Layer 2 of a small transformer language model trained on English Wikipedia (10 layers, counted from 0, width 128). Numbers have three digits each and are written without spaces.
A neuron's activation on a vector x is SiLU(gate . x) times (in . x), where the dot is the dot product.
The model reads these tokens: " A" "ct" "or" "===" "\n" "-" " M" "ust" "ap" "h" "a" " S" "ol" "ag" "b" "ad" "e" " –" " T" "r" "ust" "\n" "-" " O" "l" "um" "id" "e" " O" "w" "or" "u"

The vector x that enters this layer's MLP at each token. A number n stands for (n - 500) times 0.0068.
0 " A": 422519734537322647554624675452552361585638592460903416534383468294509567424504439426616443536543201304482682419290582651672565467405470529409509423487443522396705377540444477291676735693300402545644482582605318543390607603463577684352440460415462322719540425343424508478403504680377526237430472447355232433430467347403566363512765528434474548346437645766463356259468497415456483392362
1 "ct": 399611572510190637448369644323519327613510529624410722472624495510499513274558429631654801680446496519652610652499543592509445526496505296581491353262397610351644537514476661546617500566563392455512360492492677419639608695489161607364347591529261573670602506376553473590254593422593484577479558581539413465539323482917652595334459330533429531422409637536560279524474412398464355428430
2 "or": 447898628352409640412734428352364465653352389667629530391488378708552508394621390795707588502678449465573462808652585593546487573221507298563741347506447561613544436591291522558413722577359463531433531705550649427514684553627501482501496463491502213395480624578527607473635479284581437675344526382313485555473466507761408379441421506607623503428282619601313314450516583646496525346567
3 "===": 453438355600480497655354553519580462584549200661344363580587369566450565242443494564480503546501697485361410458536124597389335562530655382389557360629429609523620598632564648465629579440323365564394477659453657426473683442328202467410454495575502340392800314597395457361577513372737779333683753158539604307495509582465423481408428467376480789363414534361455507390512362363538471520592
4 "\n": 554546455572621356444594683578635513498487499706304381516271534553478582462531509626441288472588706606079515493521571560480438598550324259349212385393446542584452534393693651273522367488453598589457599630333672495333605405511263610609363394652521549293661415517489769573579619462487390545776581293328656209581509600585476518491510651398677690452436451650519621302266412425503608580381
5 "-": 465407495710564435479528528297576416546571536637457398464292583370588618648518544575596462508626580569407177466024480702485492375495517222505539477467713372445571502555387547575530714461540517536428672462586454467430745445469384547294407532592602590539557585493522546510502147390403608329414478622399506649473497433597331599477589778753598618329670432546249621548306517569510632479464
6 " M": 387613399439465583655489745446509325447603607727922239435273642313582437450590781524461350495388475315543621365200676596625504604358243593490492641557589352508602368641495579580570718644592520488478282638516539572522671531689516522425369486545432456627555547532640423518512618655448549623571310328431481301352513662457512414635396526691418520385561493600549454400430499450417496426673
7 "ust": 549481591340529563517424544382584373317753516718316615599691677422424490578721369509409516449404592729368383168445443581491411476553501481422406765625686416532781291568722518353687362560403528445710407659618493628468524529550430542468650392431509433502398590154340221561490422604434524557294603335595371627514470515743438467350337326373643252745440555432398376440393602429404422480382
8 "ap": 389407356524580446588519596149464479614346875297493535309333531405443401628640451474369460477555529363261587363630588603211365449418623676426551409329407534471731486633391295574527459446517472373558487540598925344628583615399670500110424349508297530447378611232588571404672622538443585631484617575523472454516519499185515600522427502278636577403527478414319473606491428648485614514513
9 "h": 523597608533550701630591485286364436619519555506683473432365479775568400535458438449515453567603501591458542373646455789415743578486435506549311698311467503683508529618352551491502323446652580363522633510543495513675629689368329665757655597497578515436465365387476577269733586491420471530634715583393370499479372577658665300505445806411464298505319596369552427509388659558379757752530
10 "a": 680637507443493461612616329331568233397514441535513353547537763684617603292478648443664762662426465445421534519470420465564546646468576673362380364391513520574731768600419598692464327459682335463547537419542471500646426507512281641596423410545389534389446606607515703448588485525480401451757733543561582450462477444519676308515356760287358212503329525622411257402536669583420464668714
11 " S": 464598548435519681474546494563554441584617418398693247588387518327554505497662593526573281495622490542310806576272708673578449559462418663450642365446396260375547327604621503461546593484334492454404431546537404478407576482686603726559413673383459329675323521479402508481380349483480586293522297313583455403214471407257475549535788517544553532763636495385384510489358342535494546391725
12 "ol": 428187589427348393661458275316538408543548639575675710609635489598408391524500496625682417481670412452205556590603401650332640499080294412616334427512300400438624437481511542645594418543399541348600587633589803360386443618600615662602674352477387508447565694476433361547563389374492468430323412550387640582416483372404456474718661790543568478325635485644519403521648675598466497595648
13 "ag": 609574377482425416482711487491492383461699665399535394515362464541494319462433500541513767646447509482754445686492380621310612624445427454391458496472478402394549413585445291485669597353628267440407556550534842442428474569418579325432473403485397680528348202184544315316690634314660607394697412480504585821440532583633418228383605441395589401540434642574399646637490623622769433344478
14 "b": 568607631321503426629501427465600460356427392341525426640582389440543474566472374753423806478382675435518189363287409791408565580283697476259401566557322581480548453725508553500454501336530612456548613641614530403321593631429355418652273561478348547337494471492492569421675437424254552506360596423345536311424577399632572391548778682511602529290478526595596459514499753643670351454545
15 "ad": 421633423313333390352640325388473339398602403426508515866518475441579564506203283408481681622457465462590367345595723648234410474399492482389379640441510517558585502526268519496352296544575587411430448856325670519548561550523378339675452488255310538487508571409491535782591637332381493257609592687579399556511319427420488301506269305291435481403426532540791470580524590511602489498497
16 "e": 572652550449562237425527319489480469464485409489530486755302526438450581433259461288523489708322581560461406358643559521381308394365539461497563557504639412601576461351360738618416285412493771274657541501462534435654721529495444569688532624521356541616433525635472400447598531504183432478623415452417535371629399425496350349255471404370482492354557705169421301379627586512603530672600
17 " –": 345446500623531452403537652466576399581432569547571414489622689371625512408741347519267306554608662430589534516418676555550605288891387528389639510580600336578417487462356782401563659359583520526392469375690547490450695557349536390515417433707620687453608684370560404448559473563579448666387270532375450504570719550461531761502254658498662509698648599680413393509242413504589751376657
18 " T": 316576334543496597483575527412466251661585495629965446473353575512705346495391659411481368407321496465521434431318609551669346383515681608615468636506483484258624556619504636348559435553686492376595534552612274583615666534712462559324557633430526313474365432318476748635510465668570517601489242554372536428477509538273457523586632646750439618586432419517632574519509443375471511280451
19 "r": 481622586295498455547518413376389601527359415603500538531355463482551534527438516789383562631543581482553685472492371421482475772455514450635370646666459600458590472626520382173308633370438574466596575582424597479543633762517626572714580150486562347507423568306530682483423348431457406455365683653283427527386622518430691585480370521534690274685311551233451434339502779457405526395657
20 "ust": 542415546231453572457397431546468414426772486756366550628746679461466416568584401497511603511525513673527255265551490590615451479614558406327330708669530444542736236558541516305608395568479455444646353638868508424335442400551482508440634408468360418573457554222369315495422354606398625584320664436525418679523419419786534471490639312380626167729389445481349512425519708400444370456464
21 "\n": 560546445588635394345634646677698582449448487655463408502329600575523541512512426633401241454626683507056590556537621513507434601526263244364387377424404467498528492420617635239493413560492564590457510534401636482342615481544259691559331433653601526303646378488482751460500530545514287611753478323327563244600507599597499544494517705309734655543409518561430602243250437498493586631355
22 "-": 480424491670565454479576487309590375543554508666494430458315596330613619634508544577554438507635558552458187485036545671514497374492494228491574517450720387432589528524379538574566703419594514491428632424544414494417732446475440596255444531603600580529505629454567533511495122383394595303412473665409467636483506481582340581515588808735615630352683424560266638520308511545495631485484
23 " O": 386431601756641532548513638455515390605782451506786373546483541254617247371507417527658335507257472518431590400172654744492515406325476610672493699375366616386568462630483665428582664608532377386625449336574524549605665524473448551521390570563527182494442564456465433368574340460536418407463354428289448358418543524506742590713490504637398561575410415557324445510397531405559313416498
24 "l": 643233730511553579542650374630386315426173274410472476386405378416469288572721806589416541562603707366483440427795458523321746611588450504516620624548548365530691378609460585453375257639429411549578550495655591479487678644436564440437436292514456519555578558345490434761584345468426401409486401779375347385457529407344434507620532648447351449628591594538616436676453692597531543422211
25 "um": 669550384437556233580632369377534450487302427379500592650565498419455759542626395615534501479698497651476383285388659582365631509388839523618458332540670327394485307569683547491290665570599364411425595504667418596532509477547561525425587656391546423554546664431565360739697420621460482703249342337546754770415485504657490629590498504328574494680384562289286286720426437502641452565539
26 "id": 566374380531454269608603210428281429433594615247528594673556625602370548639528489525424515792591531488627403301471752420468733429263446582492402297449450386445288475612418456492344569631789381553552496670459334591502553550618563516453498495541826519556475791393353415685543535665338723411512478342575560691428545575324397624548223381469504675630483472337207425442562604520673610509493
27 "e": 644822515605557332310452108328380385657472445447465459699312570405447509410418621327633455674345553557530369526646334444455411367393534543434522461453588348586600531407475728585618317387622670414648712365556550404566750509487600611648572830654415546514389513594434340441557554512371484388596270471386693516548509497631410510347535441455370445536478596111277447385582579503526503765658
28 " O": 353342659739592585504503655494456448587819389452767400532478463333587244406571397581686459479289482524455644433169560666385510417364583551655549605401344616392678400657537652413552708628561409460652435347605551532625656488469389498579417647458522173482479510520377486392581360437547438332495341365303477289446603452518735640686511476551355550555307419556292468440470485439538299450542
29 "w": 594364632393451468583730580496362530481401425553575326393508362537561294537595686414618426588443751380500494418377714578450665595619583424433523397484511451691624412598522620490624419577601466531474612541731450478580546510762421386462360633341695449592382639369558587864606200532537353630548437432555699508449601553480385609230372747481525447554389771535792378354390725539397470470594
30 "or": 428729584278444520573827414294390437521341345618640513362502474585585450299563442697622539598655499430716353721715651544550627652177416360613727487534478643675590389596354517584469604470473479462412592649491667445460758458578486355496539412484543114555419699661515642385658484282495451572323471479309553567450523547668400372372504548620640446572292637633353350496473471544455547438545
31 "u": 634607635563695448317476307407189497533448530465549704467391586587516558254544602507470450546519542381402655599748577488540657694431394445425561631491656671552493405551503627534344579425613450366498424483437440477410671757604423679602305421362430499609427505557455593721623412338629618279541287569646438453396552506664463473395200674403404285468313738628314506515177414619550256472519

Each question shows the input weights of one neuron of the MLP. A number n stands for (n - 500) times 0.00052.

n50 gate: 459437306397457689726517557581365466464344671599564617466516235609493309657569563514591613602599664490478359310401629433479611602571425578538517396441639344547425359664424393483287587604426411530463319603244590510544400517483452597726550302569632409692346247273435262472527465643543510367471520524507595535588462637486569532424560572595330586556642311429295483478576588742486706528463
n50 in: 388395462471387709678333427599493334328390454322487350636599383519391425463603412611346687561672507359532536466332573483391484657657381368623510477442392477532477410503537393253413567555624527419490483606545500330618353409657550329733669520352756484433623203455326391483579675472595689550286493598439524514518476363574620493515555487585438590299605487591549416549607431376629562523408
Its two highest activations, in order, are on tokens 26 "id", 27 "e"

n1 gate: 617574392485670566579610596372469379436375513497512618550521503577383354649443516494522540705497289416638478343497650555399703567441478539586352481350267395544500340471490558541670532441306545630412371376682458515456413359537668475533546552600687368624414337385580428216487464503517554557570632477549363595410774376468567497653470412614355500640343387500382593503426475397506285353525
n1 in: 524567543529398450590542353317381518627519302385494524662466476517553553426364607466509433410512456509363456617630468614395630494500530477343735373599616678338557476528679679465500430576530554494660547548469500401491513470506320462563469543564326524343605534406390321362691338434465533422437340470562553055602531512707473438419599523435540364445640420444488532529488467491434497364554
Its two highest activations, in order, are on tokens 28 " O", 23 " O"

n62 gate: 524517391453277453553395671567568517522429667454507397600545470288523624462370514448544473477213404559573285486548572563384544414500442390346365409322664596497323617557659317621666556356406462557621535544262635543371439476450476633346624344677607483562500763677514685357547347564460568575450554327479381638428569788642410409402556380556472500654639621560560377540275325507598443270398
n62 in: 513409606609484657746686407589539584493428293231435643254346617545535529540636813692582577579477380332521422551605545486704441717531378525483426497503446375549490606430453470425609682426464224568422524374531523404428430667609662458621287373523537572437526235421736473416402490514430603573614516369598493579536480520349537456574326352581449397520572428558461548552410431540612308370513
It fires most on token 13 "ag"

n179 gate: 627521483454510361580447546733710553379629482431374571576459477503507434761672497716626533325638385503661576535503722434548487386434567462351175298565531562437544561537575435629520692490487473401374322382269394595563458473650339261648647483425445647530547216647556469575326531563539399453489520548703531636463626569442660503566507314655549500597477603599345631354493367585614594534617
n179 in: 507620483442679293527623452436627371420452531429461470420433506541411545594460574353542500440385514786378500416426369513716448298534556406503210742288550522644774497527450583616436390368416295468494493343596607389497459583357438372538640550643523685609474449422600487510386407449441411451473309610574578449455567588300606662460429781534456431507529713619619574583523639447360633444461
On which three tokens does it fire most, strongest first? 2 "or", 30 "or", 3 "==="

n185 gate: 517486630457344409584460507444642627572365554363426459634598386467477397403336330243483284765572160531442443451679454269511362408634510458510587584480549493580476599531607355517586646410638462547584256657642445457585551607586347354543394337611465341401596342489647476417459566244496439633450483420510766525506538588268589514589504503591422342650412315373400547432628345448483337668524
n185 in: 406642463510566580581526578661555500379578390353593444395261225371683430483732560619436456609360385559455593457332415547470558544409432389575490442396500491433591533518467493564411682538468441408468730598602441522587405569365500528432503612629451655588565554520578590533422444757414308679768606490340460574411391426358349627570537593537476395440449712513615376655612526362759628310410
Its two highest activations, in order, are on tokens 31 "u", 7 "ust"

n14 gate: 545457449483462517482354460776281345626635589435462475445641462653312562590627507661340609645423558475403479536457434738489545564453265647451529600483471578668238645325560688410415400455382436407455700339357603537381295383320581374544442582404568406260486471376563525586483575818641486345496514414644442591506496475685553652634456657413551627262458507265521521452607531518503737645336
n14 in: 454510445653445530655447385424315542560611479548428661640612641555322471595503466446619523513563490794408552370422626367562520619479234595232530549568514490598261604509460544399552483520612574317690590487465459481520252443335410477493434574351598625323617366289507531714507615455507550470486563507578562669561581431696722387568493738476383577517487346290605467345608658520450642654474
On which token does it fire most, and how strongly? 9 "h", at about 0.66

n75 gate: 458543648476462611486299551493497589582529373439276585167474528459541500500623543568531480325553456301284383428516437525601535371511615503461504555192504653555497451497546457514425746723407588524410591752573703534430382475452364531603398440511642517458468698340390292550608368515723493486383361432295648449715300587553624385366406550532751539737486728345607671396482642472406536616399
n75 in: 688395518661463323578275615621572213453489643273463555588397426727450601612448570591425634447342751612672625687497652436482547361536576624400521547663482667668627694427250521696537342588558510601649493335489566563637527650430503326413289507587413616248531479300522482489425514629416431490471480395408652518506441422524524493506657405535482410391228571486426547660636503549685493472462
It fires most on token 11 " S"

n178 gate: 707435394514548608427420445664584320339493538766514621652764340555219372457507381558535528391595632658444469598374448424398402459701634510603769409548432575697549500539471382635507543580507507735678507578474565428728519572445493431574471722543389563514596329452392583586303439253534355323474615518428478452371518485450418584401241608199518443562542486503680400619275549514426353333328
n178 in: 459351388553530735384345489613503457518472543742607510637627470480464517441558753500412553281412631486547276594446618706279493369525452616753583497401382450493415421691524455574440635463396414583641546531284403368601307393711384536761649573600414557521500517366432497389419559298396255476660470649524521398491566637579593602399496429514419479538497517446530626647200463521639521449270
It fires most on token 1 "ct"

n109 gate: 614503555448505317393417541584539337405608762494622469417385655416538390377616425414500536432452494392464563370497789370569442554596564540452454575495620555530575579547509551561560586456580571467564538573553640582567470614601332454470590600623526673542480422666344592503626446520476337466412439611405616395696609520654693488607445556402541605523583508547514560328457381526673518500486
n109 in: 497421534459512312500515593749500549380438613427380617602461553491529680467521533473638428557467315527554497402486375503689538577334355616512388497632630437602606584415404359564743503654439682413485324497342503681423595479558515405441509491596669685446560527676428649576459630546591482571584459509387448549429310567548668472461515523619565470588617383561512393365503532266364639482432
On which token does it fire most, and how strongly? 6 " M", at about 0.48

n32 gate: 405576350742497556493465378522675663462529508617510507712559563555507556504447363399539348698709382475240604362636459725518350353394394520543457434418540528396504568441400296486683651351524593583636419376459417579300494636565493597701334547295554556564418380448463340395560590677496465426518574575366595482610403682597611511474247446642559493762710430503448455519446409668377835771254
n32 in: 507607623458577305282669552493484393636541622649549656342356426497529532544493413507461712433358654597556332348333355544622649363524329469457386750548466343539431477479480663532356306664487533407484404487545453449592509380411595468372616634537473353493639629438766399500618631370566474734631432273466592422569567459523354544506602390615449560375445536506384613684627500463559449759663
Its two highest activations, in order, are on tokens 27 "e", 16 "e"

n155 gate: 513631493374447359724497302370621573288394388465553729527522453457691480583411351465456579699527504345579697385366382444357450572328480529626293376484528371606476432478469404507530507533651445560426221724305500540416413538579547388571391534603672436677643601458632559555480438500425561310638661583500671489413666864431644535468324322406338374556513580376433454335527557675611426473470
n155 in: 621557392643602493500327631496780473430475559655527560572419479527558332496675486347462500423769515245526675647333515403407441524359702716623362445638411639370646472436451451637531532442700479664734732441627564574576268468459465595463565450617550694630587432612636733617441337438500640521617434823403453467436514525461465493607439600421431648547493648462572548515514690697639591345555
On which three tokens does it fire most, strongest first? 10 "a", 19 "r", 20 "ust"

n26 gate: 616546546527567490585371722724609608496561584450480649382538520590493460349396388475534540312517664479427426521455551475380476563553287448376469358530405470295442590243437577635493503453395583338398364376436671523531372778657476329507393524542587589386369450614659606482312633600587224720554510308356599464478385553413618489637642428221689507528435659503281584264590483656356550611466
n26 in: 473286336520543453430607436671520643683423529497473630424371507572451626500401314273503332464568694503360434430354397427423630536577190449388655377395293424377561439297507589367411507523493585560610433405542514543628617603687655500553405541493527433612364427612521434548456689690457273737602430359337667304540411535548517657450556503368626466642319477497367682443497420589275581473335
On which token does it fire most, and how strongly? 21 "\n", at about 5

n190 gate: 524486396327760349532448703371297568485565482514517500378613561507402701472727610334689554417510652525522445404575587504446623574339306530577528370436564564701459434414496335514574670490473252367449475431392532702469472352413531480606460511655331142441486689493434429528569532616324719451428733422642521583376578353496493625374310625329374388425476394442381514408352397458752395626486
n190 in: 330404290507435403471524551431676548481722671540490687524555655564612754518405536461580418544329518553574703443520504486496490672561364407419752393358471714538577359265341482510548632315607665404445369598628599395521441362402566388320558401749397427486465406613658471447667617624319609514767434337478536493606621248681525536363431440547678451417677576497548411733426351542357355468476
On which token does it fire most, and how strongly? 8 "ap", at about 0.48

n91 gate: 513436442545413366408739493545434666584576514241653623406568659494545513585576480409566274376401383423609415316559451510790585462462576380480503480398432555623685443317587513549552591659601503656451483394310402564424532534609553355650569631520453336587517422435326463487457520424468470686593290372666520507770194428806510623518545478275469520561520444454555490542423490537576435690562
n91 in: 318370493324494461537458524171481510430493559493429355477534323535398651346477624437370398393333578720319519780552607726429429320500327425451437497614423678497552427397573417619459353442393566423513459654575497284559433384564467513317272570513597377533408692599731487457516383657417612579514545387372493537509513422563464554402354381571262523493614568519452551687487620454356422517705
It fires most on token 24 "l"

n89 gate: 392413524648468757670575355643585526308507402439221437300485536526397642722493604460448221535375263493479510544525237415361126427459556478503473601414557468513612374433617513412465379474536390565419545441400624426520500356442421551583599540373426510387391442531493608446582581686640384635579461584473571667530265514413380548448449428493534361605431389581639610416490340370651366407602
n89 in: 500409572450379711375424337437326472659357415546384564503539503654674588585606272451434466466644493435649516507530654493553456626612538491564416418592415546528322465438419274572615490575481571537173560357377367376370534439543408466617722442400481506513590546560497680461522445241564494392713563442520441246617600415497429257684553582490332487454307491475340497524481623448478444381386
It fires most on token 6 " M"

n25 gate: 305483671645559523486389398675564726185426489357357613430431440533500653576588438548510424389676433497378680333408450559448470366472524658701383507386486490467577558640469569410536586583543432530637686449581417664544533558582507602404359342473332654493571416380539510659789528380367534710511430617604611504708421601325582584324594329403549517708477600630626292521507403647594581701436
n25 in: 365476438406419484469461393411628217549445609380539376484512529632671643554497537571553584407483507487486669466559486565565225686452450264363534549385280803448616543579463644526594507562422443455281486444559490587530488386558377603503600379567591648470463555373281629324569628593482586553514575655354254366451443486608292476574442554548442333473434588529194306563409392480401431627319
Its two highest activations, in order, are on tokens 8 "ap", 21 "\n"

n175 gate: 443387740699448496688479392552302468375690675644391489489500567403437223679572577372557535555597526456534419511450530566548359500289582524475642535417464563493361342803417659504378427426606349489525481554493289611592433591500429336395608663634616358651647739455399665566546464537413475414612599293606515559674464703558168555357570541349452522254518320384672364750518656518660567439536
n175 in: 456486659617510527482595539305419443384507631348386524648379453281620487528593566632503510592767461649289598391314575739511348437624319624607476551526430739460490545645541500355706521430375448487581592620486556610418512455609596497320514521549635320314363644546493391510582563603547682459525615531493518461588462694597462630156472516714394311749547588355490460619424629417548692627541
It fires most on token 26 "id"

n18 gate: 474520490500477523366437691362500618507604341548471295666587274513244480673413381595319280414560393368553507387597556691517375564235364623520436474481483422533517621472466500487357619601434590428418500570431591607440453355423380555682431307642389460219707353618503452534477324583514513477684592557387709628576304541344453692472424449514555413486460408513366363433618401228553507480629
n18 in: 577605410394649595481549559355654445629468546593420334549494592578488598500372519614577476518569490424434699657421444577288574575513643633422548454461500385540528610434569674837539487448457663427555526488448671615587475525382512549608400661506573426249512606659552436532401506597434391344594438405286407377457671481516550461514374574369461632644697709503537348431478478749618549531345
It fires most on token 4 "\n"

n160 gate: 493544503326616660589392393545490808588572525541425497468639438577506468605307709342585516347232421668549510731612434531493418500633500387493271431602281497594615403473630440581436547532464600607595497394614443487645345440369371374413466618500376575643447636600559592480342497621297265609621595574663343641442540480584440323414606355517733593446474614692552419469570457630599510447484
n160 in: 468623260522430597659439565524500500583201313628468602519527410424490590640464533823439430563582643487622542503408507470651535560277415366375586619408527611417682589693269397516497493257561451420484581363514580316552245546462771618452561510414407471520402695548376460637568673653583484562360548470322510507404380557560556628612537466567419553547461690497580318445381503563487503408497
It fires most on token 1 "ct"

n121 gate: 552422679419406503507445446665572636452450640300524423273661483792349605493677592553418530473542547359540347568419416425443278550607514530594314398607673587405548521452455623609426687426585486490602381452543546446445310525634517423467550577560679332476417318493435518750607338507573309400673503496436710263744528675472510504503543451411507566724565483296680517237542425346693504396294
n121 in: 581556591621513494564316646709561490738283535671510602503433554598494401417484291327352589484471493388542404597430428577466449494308650695398427400588600509500481703551513652554452347541436546417606358493564344547325607325598321548572195546513593581408526493510503620513374560598548324396588574411644634517357560591321414279497591695483399484497577487458660430280394629579341686559506
Its two highest activations, in order, are on tokens 29 "w", 21 "\n"

n53 gate: 784411640463313445345545664417403626696482459475418567633438493605503729255413301252659280443483649606493699564356493489529483540432510523363528387581624541548524602433377338404571638466541619749431258636304666402514614422554243256493572479504472624539497543341515361511677674431471381521565469458432446648423539389557433543341360550453511437625534503411531422397567383838400330493476
n53 in: 517436747682466421360555417500462442629417448550340266554678657258591561419632334652521480403562525581312354297627394632600579560411510602598289637580327382558297563481595310551338542290415434568244579500540496564517598342194299395722522366581518569497604471626536496433386532623441500535464647486599554568589542254613608468535507576422486510642394442449473456430689466696479367598720
On which token does it fire most, and how strongly? 18 " T", at about 0.5

n112 gate: 354466393686389467874517626420573431415500443638378740484509306679617277541348603452487477429339563429536628559610532397503398691427604532409647507571633562454397547580683486404595544379483345487407451497486428507617473490464587363394632432435578537480668528789489301544437364497525718523731543391397597601328497479493321428428490490552493837510553520381520575585520301300520416534337
n112 in: 453251272580454252504631543289493473255518468570577459563506376428556427358476517441594477677439429393319450311443686580608490366577361636626331460451604431463388606641394596560705382437430408550507564673387611606277578479549310477393408307455472668278422580422611409476669434475410507575528628396538675546746441532538421692573335490601528592472584423681363394583411386260612383401476
It fires most on token 3 "==="

n90 gate: 476555482348427231560234479602749530529656374461443493580310393671480457760343448424453424431537539531565500458474407730535289562377568335449555463385472322483500373572390600597497701503500575557497426500511455668480428462602615669589571645486486466640623724571596469787449331411482599636535631514340507595435417486293222619380700367448387367573591574604567367482534436449490447497227
n90 in: 683514510435611490573434710503487312678587621531573669602553477422748618476439524500347650413493476490493444483664662521524699639375584596638500434730384578480380584676663476645415326323407446539358497621392520751503500435516503618602650425510749606493581611486465576599433319615639611648304742278531472437383353365514632476512372634345604500569517493411428434653432450469483755503517
On which token does it fire most, and how strongly? 25 "um", at about 0.72

n134 gate: 400644427733431430601406484380336554494350546266651596623571437550533359416568400488564581403472573407399554572540423465386409621513589418435403482405522470407393617455454432798503550401491497563551525500637301494543438624690668446291401432600525491408518629331468406441613562535292488574401579397525371249528503389397562617366646395443386444591421588367455440652401515398707357503424
n134 in: 414445549425737441426482584435547343491469576512374446590525395690460520491524688576456483503527608446364366436464765582577468466448456466667533585405494604614583662393458524500303567456655332558479509708550639523470542310676565578594491412443720509700300647389488622424473542633424577476432482554561503648511612469449512567464454384479340476439435647456608448579404435647228540512417
On which three tokens does it fire most, strongest first? 8 "ap", 26 "id", 25 "um"

n165 gate: 357471408572441557464614314520623428388507466747516577350470472336444456474420451493266407607609726655598541264497718503500723515418560661686513572404617398525465545562455762550556403525368654687588629580357536689592571723417506519363440335506481453445558595503376562685535737350507484423357560568569553424406484566419484503435510521562470638457557525390478441375364380300554613404376
n165 in: 442726318455368445478314561417598561611455582627376578582517533533422491324454604418439575346580654321526470411578646684557515503650525538438578488598642638415521553597363500379641509461661525548464452448384484413411536562652411398477535293450497307416519592237413525632616506506572438552609665331503494564438425478647441313489459488329471584386439287333400355490360652597543596267479
It fires most on token 15 "ad"

n191 gate: 596528589571591612553398396603657551464797321443537486291372429527473416686292563539493487268552622476430344560452666327613683503607510726531504317627630426621603722570510538456463465601602587591357589503507528470551457420410314493435479458699671517303541571525699451700527437522485635493701418678514426439431451209273382489596685362613186434535500571649493591733434490444603428410507
n191 in: 500367585597443588447544399618452247675425346301653472676503490487641541437452605293756403473593525678361493539539507277567272520557325415399651772457317470675479406398698287639523560490646472385412554421453328396339558577450207554446532549423545439479731574371648334430675479464544607507500459545507603604481482642455416422446411352532582597486500650344497554587730367469695593680541
It fires most on token 19 "r"

n84 gate: 543541479503370401558454823545549680465566394620490668386540179719519402605370435636609802282517500585323326558566283623452421397517623462507585562581259500490606497518470473562380408497461386376480510347490497426424485517410493494619407551439524444617630548576472650683225415465627547493611467585616407459463324469409638507423541446466704493527368487474621617292554658752536701450407
n84 in: 798513753570649465315445650503435538562585587547429507382518519421563714607670643450358627651552541672337404500402517604587638343668581565507556542453467494637399595593282487606554696318445421781490625533629606430464616477598562417579422414417599241536314416334497457267390424633559667627585455533533624351401633527440553476436449522554476539497584667539606612531536565503630402566461
On which token does it fire most, and how strongly? 14 "b", at about 0.23

n148 gate: 504467530553599621433600330392403730515504231608496281578503710651258472566391577367496577479395440305389560597527527545761340294295424387522522635353378662411496307640504383489285272680372453401418556634425573468338494361626623437458395474643621668733710507541485467467482518519688558496666278529407422459530445269463712679564661307504609394274464432571617468534526700529450553424665
n148 in: 528576321534596427580535430423451354474529436671413482438513552541586493453472428565433466578645647410500486511374552260281476541427429624407741608521388589493352511787296618455541396604490315528469386542448687503500654636346355493470643216496335703408518689382467747338577450080713528468559441565544369515497353471604214431398387672551500521682535629538490396728339601479584471279504
Its two highest activations, in order, are on tokens 15 "ad", 2 "or"

n34 gate: 500614667461279432548457412471475613513464675535699560421605442536306494707350490614383400596354419598430509516506565650266460494596335367669509543602560506402469381486604424543624468491534538357362458481442516509602434651569435354624325532443702707563597490506330443617435506584685556643510395614430519648551598481601682500581503607494458647583408478748329512572604543368432267585556
n34 in: 521456519617696427366528413436448397480426451433625438642615588688668533475522371421534530607401487375451272535706257617630479458545605588503393393488393413309331587622463575421434478300674562470631391543358569515408626544581238566458593346531516448466546611506588465424509349477448308611629561522380430446415531564487506541474561576281503401557570488600561409680525546572294532388276
Its two highest activations, in order, are on tokens 12 "ol", 11 " S"

n100 gate: 619456379419513263538437573735467552246458716486507342601568497326451533653714592500559312394587493456270372510519686599442559426521596684416490631484493584601802728561527260661487476497500520383497652423604453503646559520655560649514458497493615668574480452316388657446583371601451500697239573395609479583540449627615618531534303414414707480572388493507637324408456576453480614483490
n100 in: 398531630370420631444605272366568547558684402686507579490325446596348450577462521542497533379500649697359631525410464472511537217496565403373607436602545527356361510569528445463620618540433476420651521333518524431727576642282687384350309514181483439579442419613350521674266420408655719428571571535462567620344614528372345377586433682451422716388574463604610497561628517486456337685514
It fires most on token 29 "w"

n95 gate: 612574416515626382399618490396668713447435376591599386451500379488485549490449590683674785579519644637580587594412500519471320518542647590563430546430519369482400437477510573738659426426537630568472644572631487473522366799555635353576487344733299403386566451520444632458359455516450519346451410459635374393440465568468525438427415425474467475461397416478355466623608385503575595222615
n95 in: 447567516518634438290491474500534512407422537561466405371620543352488521593550449532491646641581744649500328577298572465603309412458528643497570586452427539221419459575683522531290408469503582436534594509471595391575433456455484637441425475760322419415462330601503295459509525604682607315402531424404349597451277506510509558328633497600471478349311574395340595599532515424453672362540
It fires most on token 14 "b"

n167 gate: 383490333408516590305473444357583612218356707424354500345666788637549457648503455466363605438419377343375242424617504645313427555632540596409490450464620503342450280472425640407566586378410439487616329611591585588594422394542517582521451445500418517534335677371472731476396452630454540389588490397410628486370627427541493656513510683393423405662643301553348500706394433673493374503584
n167 in: 299413345529325455551484422311552651465408507466352569417524529506354378283477673477461675387663656354618535523368318403517413497551327677411716300611437516417454503527553493529506576487423434433384375605493702456678413378503412475394354198404507730444438621507555667630571360476493546373462574483446581419299553480633444419746578453383527474658568561452561653566636629398523391375448
On which token does it fire most, and how strongly? 8 "ap", at about 1.1

n186 gate: 470380601283378507416450472605420589568475511385547422526695527709451712697436493321574500234527440665629251615548340559350497503437291484826486413402421372378376456400681373387434665553637558503437619476430411628574488524349503398454521545459534436741476385349567611228557407451504334551553517473590733566568352465545486629491682574503479337673490497397543708639585383428369486466453
n186 in: 474527406554529510534661452611426426465575445490782543526339320415421558597569274463464459415379317629503503329705527430577423421480435447487447532579370427452568342677523606522319643369465382427667642412534331430529468586604389468521490613341381393608503735456627450400613314446441634640306519411647315358345623507417365517594584643396274684564461420481580306434540571487558714641510
It fires most on token 25 "um"

n38 gate: 609601427576680360460352593419553441511349617350542554371477353576552594322446380359423666493639408395542207588447571431420640387566383507364489686342359538389341650457726637462497417629346564417391419447567659435613535633555674517511585529500518423603329683791474402565419681467398415610456728363274756540507421654327726621497614439303404518704521588549399573470637419389239352411567
n38 in: 500564481374428518394507515557271594555527586401449444522600609529718507556541676579566590741378515616606721689638357322716467475530507535659328580514526403518529567588374686493371388262605319680602611533650769721284386336457673891407542373821493456337548428397728462395701313512375529408519344451624466603436650637373292587517477567568508411470482438442641460477660536422544573593675
It fires most on token 27 "e"

n28 gate: 630416407473315493383394590703439571507414731699571396541603500497379473387372398602524272374393289413438425390529619677475728453514438556375237361607500480574274583437490563517584672510378576412194654479382584483685411465607500470272453622598441319417545408729525504458634360554752531383576517479511553550585437493573653539577593333486436521479442364612541423719772394298435432628394
n28 in: 554652465371464527308627557630423626500567629615590462593563553529349590383147352565688526412392563476417497448395361618354757585605416539490194427565662438483392589416438431487536724464513486788433690517317610595762560599562530352411377558483321389571639483521493510610671448581557483436645413607327399384382424720555678385465580455556451687451393583560450335650589386521513493459463
On which token does it fire most, and how strongly? 7 "ust", at about 0.27